Layer 5 of a small transformer language model trained on English Wikipedia (9 layers, counted from 0, width 128). Numbers have three digits each and are written without spaces.
A neuron's activation on a vector x is GELU(weights . x), where the dot is the dot product.

Input weights of the MLP neurons that the questions are about. A number n stands for (n - 500) times 0.0016.
n81: 366859397451547313521319653493465522465563390377624473444432622587489566714534655489489636702443479540543481460389514387522209356381583723433274384504407269633301434662525546545418427403507511500384314631458608605633420378648439507500475648878569527598399519500450572644534468504723376348482577430536712565411489465562249551430589470719377775674607463258406560342291527340561454529529
n110: 306340347522542191790219554383532644407206733569452310545674444471513420568492667702526413504539484349400552568604500411728504364212717517439484450355500776782560344500733239564665592388427546537317533480582415448529433512358512488622504557605429655235313461347340303538769500533462448396345362712687487421504654577831512529560508470572487323344690201482327770396619711521724628307559
n194: 233703553483496577512415500632300623410537467508642447531278483431438732619477563577294800406616659492588396463192539480584619541480520460449852476592508629504422594508408654617286430312481660380390420378595629529196516432500408290164247445585310453395370396519385565613508187647304381295553194544508658327235772398361535463558385500546278416418457471552504504377548228403412305561768
n209: 731585715283325531663305271455430388512461590304408440537539569517656474491440302538660416660461216525340483556391595457441328435311656744553528330630617517735513389681513438378417484308582202559340466450636520452634436647566412421474740545534623424487557744708388534626600601546158790464652352167672526282505540726547467683539296377261639471979549566649362570464625224649479607377423
n215: 795500319532714244444335330542429465504403430563670435466774402722344613650619665665416384550391571561496460539367449666345108518370539504382618661363264558693513526530405559567451679661504689620365727470648542545655387716327641551721017541557817647348329451283318439401553698351408446533582765607534460616328477306562462539287300473217362709606660433389521626331619618461667450422709
n280: 354562505599352634500225570609665591761904318529485170436534602244369214587665795249490383281570482599599301452215426338673428370321481444633555652388589373383625519411289389345632282656673660735592336606634655583467690434601202310697340386609277420419269437714449750707710538751414365731685248525603519228576585514577719600292361564527552458475605197218605500383440614680491490495771
n310: 579628405562354675605329085312364483525457793276654584600469722355408603596653765457574521711231578504657509733504579388466413426306381559669566521441605561432283337593606579484407422293500563496492365467442611699297491568417555584589178567766427766432385421426367751878766780701522387484364322629386321360752325367625578359609316456516394420445343399500459518593538500461500281671551
n315: 580232649550804500457435466703346378225294644513513532655384791366478673382354697405719423572236690552616650404606433556402452320408603247483819491428436509543597418308603630686259388660517748380588513328567621701577561487325564513522432699513668618698433598500370564419569453445409582257289170551308257517375292437356496483592327531599504619390627660171504603512559704163679310289587
n316: 141637373594634459461308400665307532447528496617443426409634440394432638428349489465544434442380526437543356492195310535214274436625508566693693386249369464558313465740578515466350324536492465283602585527374492500577826430724573404492403603284363703653500681361443629523614488661626526362352598391574396388420434375488429418544500711575379531575694625442342898329504549261604418590531
n336: 622666358578658426392373496517585380546473487239518591445613384701522777536463313342215465693618621478726683465366521474478247198767470435813336233483375379513553606643162517588360471419538509556576500304645618495565478760589324551160309477605671602465169631681355600491500513612500566287618610514331634751584403614513345482562800382713413904472376523333370246442594578610664573684531
n466: 400698430568557296448516357535602414680184557604642610653412636326558666373637547350615540419556531883528413316711602496392320516719576701488736634600508554364434411372468476593274523275457660364680452606717426374680472472441639409475528513378407419718295816624800585608656676532569316477508520570396641500677925571565628496545627571508685587603662633466593446385358729415480695435443
n487: 641941426321470496420675492299450392678500461500350387483695539586294590509407500436261411433310463363623517500395454268627509235558504407343550384584698601648504577441174413401398283672446602589355534604438570575568582525376710580460369455239637455504828597603629398508633492559724747283526641417407574373720832413526619680709240190766708294486491465328373686557529536371737487658401
n491: 420823191443555246621409545452496122460560491659129277513566579391668473343453363413426406414572548577410444463311284038572528264465292450240547514504280519491454701482414372539585382556496568577496504655385561684388610468637916500174392767578555832787274317461447718355684577589450642396659381505495672383700572438689535673491496693448514764316375580486496316418451777673509543805587
n495: 432821402408770786630531427437555233343634389482387425692641626513626491348620632434531244537317521316435473660526577571383433370602780692611694522517270568704482765722674607736532353319767478348321613526714508655604474548709284375199600302258667324588295609217599272714467404660597629420250483481369464596491542577638618447527392395487614565360486396514314518579565601698821675399337
n498: 468555520545382397268649308350587294591436437444593489705261704433372358468507565516277318224609301414477484350458310649291611464473578313292693516527384468535416575403570428774249643476387376558466751504500632634651547585500450274350597434626586405288447359575519785609452469600362838414473390416547580609701558648492350465308485451474391358283504334338417553496446475457597172379390
n500: 397584636596473282534473406562515500430605574496389587660417328439414658824413195538566462452372581458489531388523306546489379792559317519678853304413496394481527554694500545703211434461696432580723754713496422595580519386459477474365523512500765500600631488651698638633359618749562373412657771504477559489188298459438375323614444405416439443716427464484699333529568452546523384385496

Each question shows a token from some text and the vector x that enters the MLP there. A number n stands for (n - 500) times 0.0066.

"ted": 475468524563548563489623585337451640386618436444589404560509633566501389502516407521575685510431391529429503630576493574498413364774519666436671364392577456514421472379485610489471541535458673563565324630410425482657433463611477430538470503491584505405657438408605497437422605510493444391500546532484459492528359523394469474637582568568277365557391498462394547409494586398406546500580
Which three neurons fire most, strongest first? n81, n316, n500

" the": 593550511526562548362617564466421505385614611412506511564546549604516525420625466401493919549528403517426467509543513556551486470689476529465639394426446545325401519460510517504556634462515572609468313535404379345497431530582593415514446402500510539535510382497479475556322395456475426608526623453567511469568397550564528471523597464627269527605415419436482429484510520493418673471466
Which neuron fires most, and how strongly? n336, at about 1.3

"l": 672474431527610590320515583318464482369667666482475445502495529539483403464454410381524662580461312570571482516581496607456464544582709652358655407422483469383467540457459535407484537520396521523462446585266368478605562543669410482558581576525438549460633389424517416710187422386282402601455555504563469643487365497432604461417425673658491431485383648623545535514533517668497570374559
Which neuron lights up most? n495

"ors": 498533631540604515537704488374568477366561562460510403663494558393502483473439420429483637563557470552452563546503470586592388381618518660379754445430499513440395484406492535541404526525521620535500403528442550478603492502526475510557385583481432570437504399487493360479337534461505443499469510533580444584571435475399470537609443521554369453476435514607443634491464597329451505451587
Which neuron lights up most? n315

" in": 534507574620497629504570578320504439334737522414450335509498616555500388556426501414443730487477413520495607600452511648697617405695481644365576542451687406416477543423486616351561570445328659382490319538516367361443520501570576427623533449504448512552537356513581574370345477570372508798497602396523489384527475610522424415567569543533343459459427463460490481438590496514495633466483
Which neuron lights up most? n280

" O": 577422642453523649504551532523506508550600616505472252625607556575474431566501461414398503593432493504423584526597429539579654559673440539453607499372579387275492604561464458412409721482618783581489301444416453444644353534604662443565467570439441493423412232433404379453517459487618368584606558472411524442535329556479429544439632611534425567509402683555457507378525613354369608457472
Which neuron lights up most? n491

" Am": 651499517511596572398699614311516557475468630451355470576637472489538584551525439276486512509319364416414546646679480574560547477708416454448618467464639619487425526524370609530484742568576530568562454554157324394514397560722515460484608553382420444593524333421584455503334501414609397610574539522459413369422384455493551439435510559482599525438478583615580574469586577268405612454438
Which two neurons fire most, strongest first? n500, n487

" century": 508542566577577446394603570448391588377653439444653429697510653431625478452337494414568622488556475589475546441583540715645464481751572546279571497405470517287378435441521511487445569615481556503459355562379552361655619460695519324615477525577524517389523388423593517520280542498425402663470499473629614530525439566443461579522569606732261361384465425525329558315539567375389582418522
Which two neurons fire most, strongest first? n498, n81

" priv": 413587582507605452439666748457556587402536511438496398654506487405439472577562373349676600610406442609502579513694590543785592434595537551224535254323548641427444494261460534474520601669497606557424385740249457435590465645532589344415432529512506585450567226388554433503385494314589381579535541497450535522510442620427579494581593418592446378536328582415501574327623555347458634422539
Which neuron fires most, and how strongly? n487, at about 2

"id": 519500393576484553494439580386446684441591478534600458596506557500454325442303399451663644494510361498525395431527476727461537519670519430332609275460597513382612475515461640394549581549442608575413498642217393495623648482636487519518445478542610544673619483247551419419328450457506348677565478524505448401364322464519603532571532557612409410557377649324507656519493553462470516603514
Which neuron lights up most? n316

"it": 630564483514436494596600548383525561507477637478546355553522447474599338441469345484458600572454467564473475633545476703523509424594659568427705481443655542468421436327526377432434671553575541440423384620439510449489524566592540458507614511458449444464561326549437405449226662535337478533549489531530514494470280538373642524588622503562367447543404535526507600405495482523588476426497
Which neuron lights up most? n209

"ated": 542538597508459552503628544398503596376553515400473345485542622552531376463402328566427679561365420528453586582611508650591435421786601745407602431466552434300516501477512551473488658510468675493625380585487472403649592413583509444639454460481470552397660497455505525364348535376473494486492529455490450503478329507397480459489600597648149490548498560469429503477535521364480503560603
Which three neurons fire most, strongest first? n316, n81, n315

" home": 484550505605670619388656538427467619383627444410666312584596488563502415391453405428561677524483516526412427544569458480512394447682584683189563446437509598296451492595513473411422479571457580445551345565357408495661553453664666393533494527480591593392568305453547496579241452503550354609465642513510632437469415547489474384524525516474332398643603592492439595315562641453385525386755
Which neuron lights up most? n316

" te": 427441532594625524562577557373369666431676558367627409592608375388470447512613483464552560549479527511405586535664631578625426550709442703234517400315550544248483549691499641390441580561566604436358348696383434509592415571632639550599559555480590502459514239324512339545293391367616370586459542516622519319444422595477470386683523389349541335505433565498492551343519635480460530477558
Which neuron lights up most? n500

"ar": 535605572588665473465687584470373505322468632518583326723448453523523455517385380423527510458456337499606504513369503598466485476617536505483688412553599582426397534616458596382453472595454455536418314522398382423596524453664450436561558513432550480573544282420431373600528424376430550629481523458449482463644353597474516532533553471534419462597429649636583581521626514544357572424560
Which neuron fires most, and how strongly? n209, at about 1.8

"or": 641477627459579644563308518399305459297516601594628408611699442493526365461412390366674673617536403489477660407526523717648487478483561639270538259478547642540591504419472494296418563462477449426437469487288353369728477503654533512567637472552642590593506446457373277518343532370432471683569445569448462509585485483505535442569617432576442469478377522497512595430549499450372793492562
Which two neurons fire most, strongest first? n209, n110

" of": 572439641493509495567654595312514614417555626448530415546438557465636452514453527461464738566541471541490476760546400616559493453702533629349703491482609458464398536480399548446452482495492614470521339555445463363552399401612453464508581486559392557548449399465512430437318544362428443588502579461582559497578459507439484454574595528541337435490455399515473424473525500457461551484520
Which neuron lights up most? n194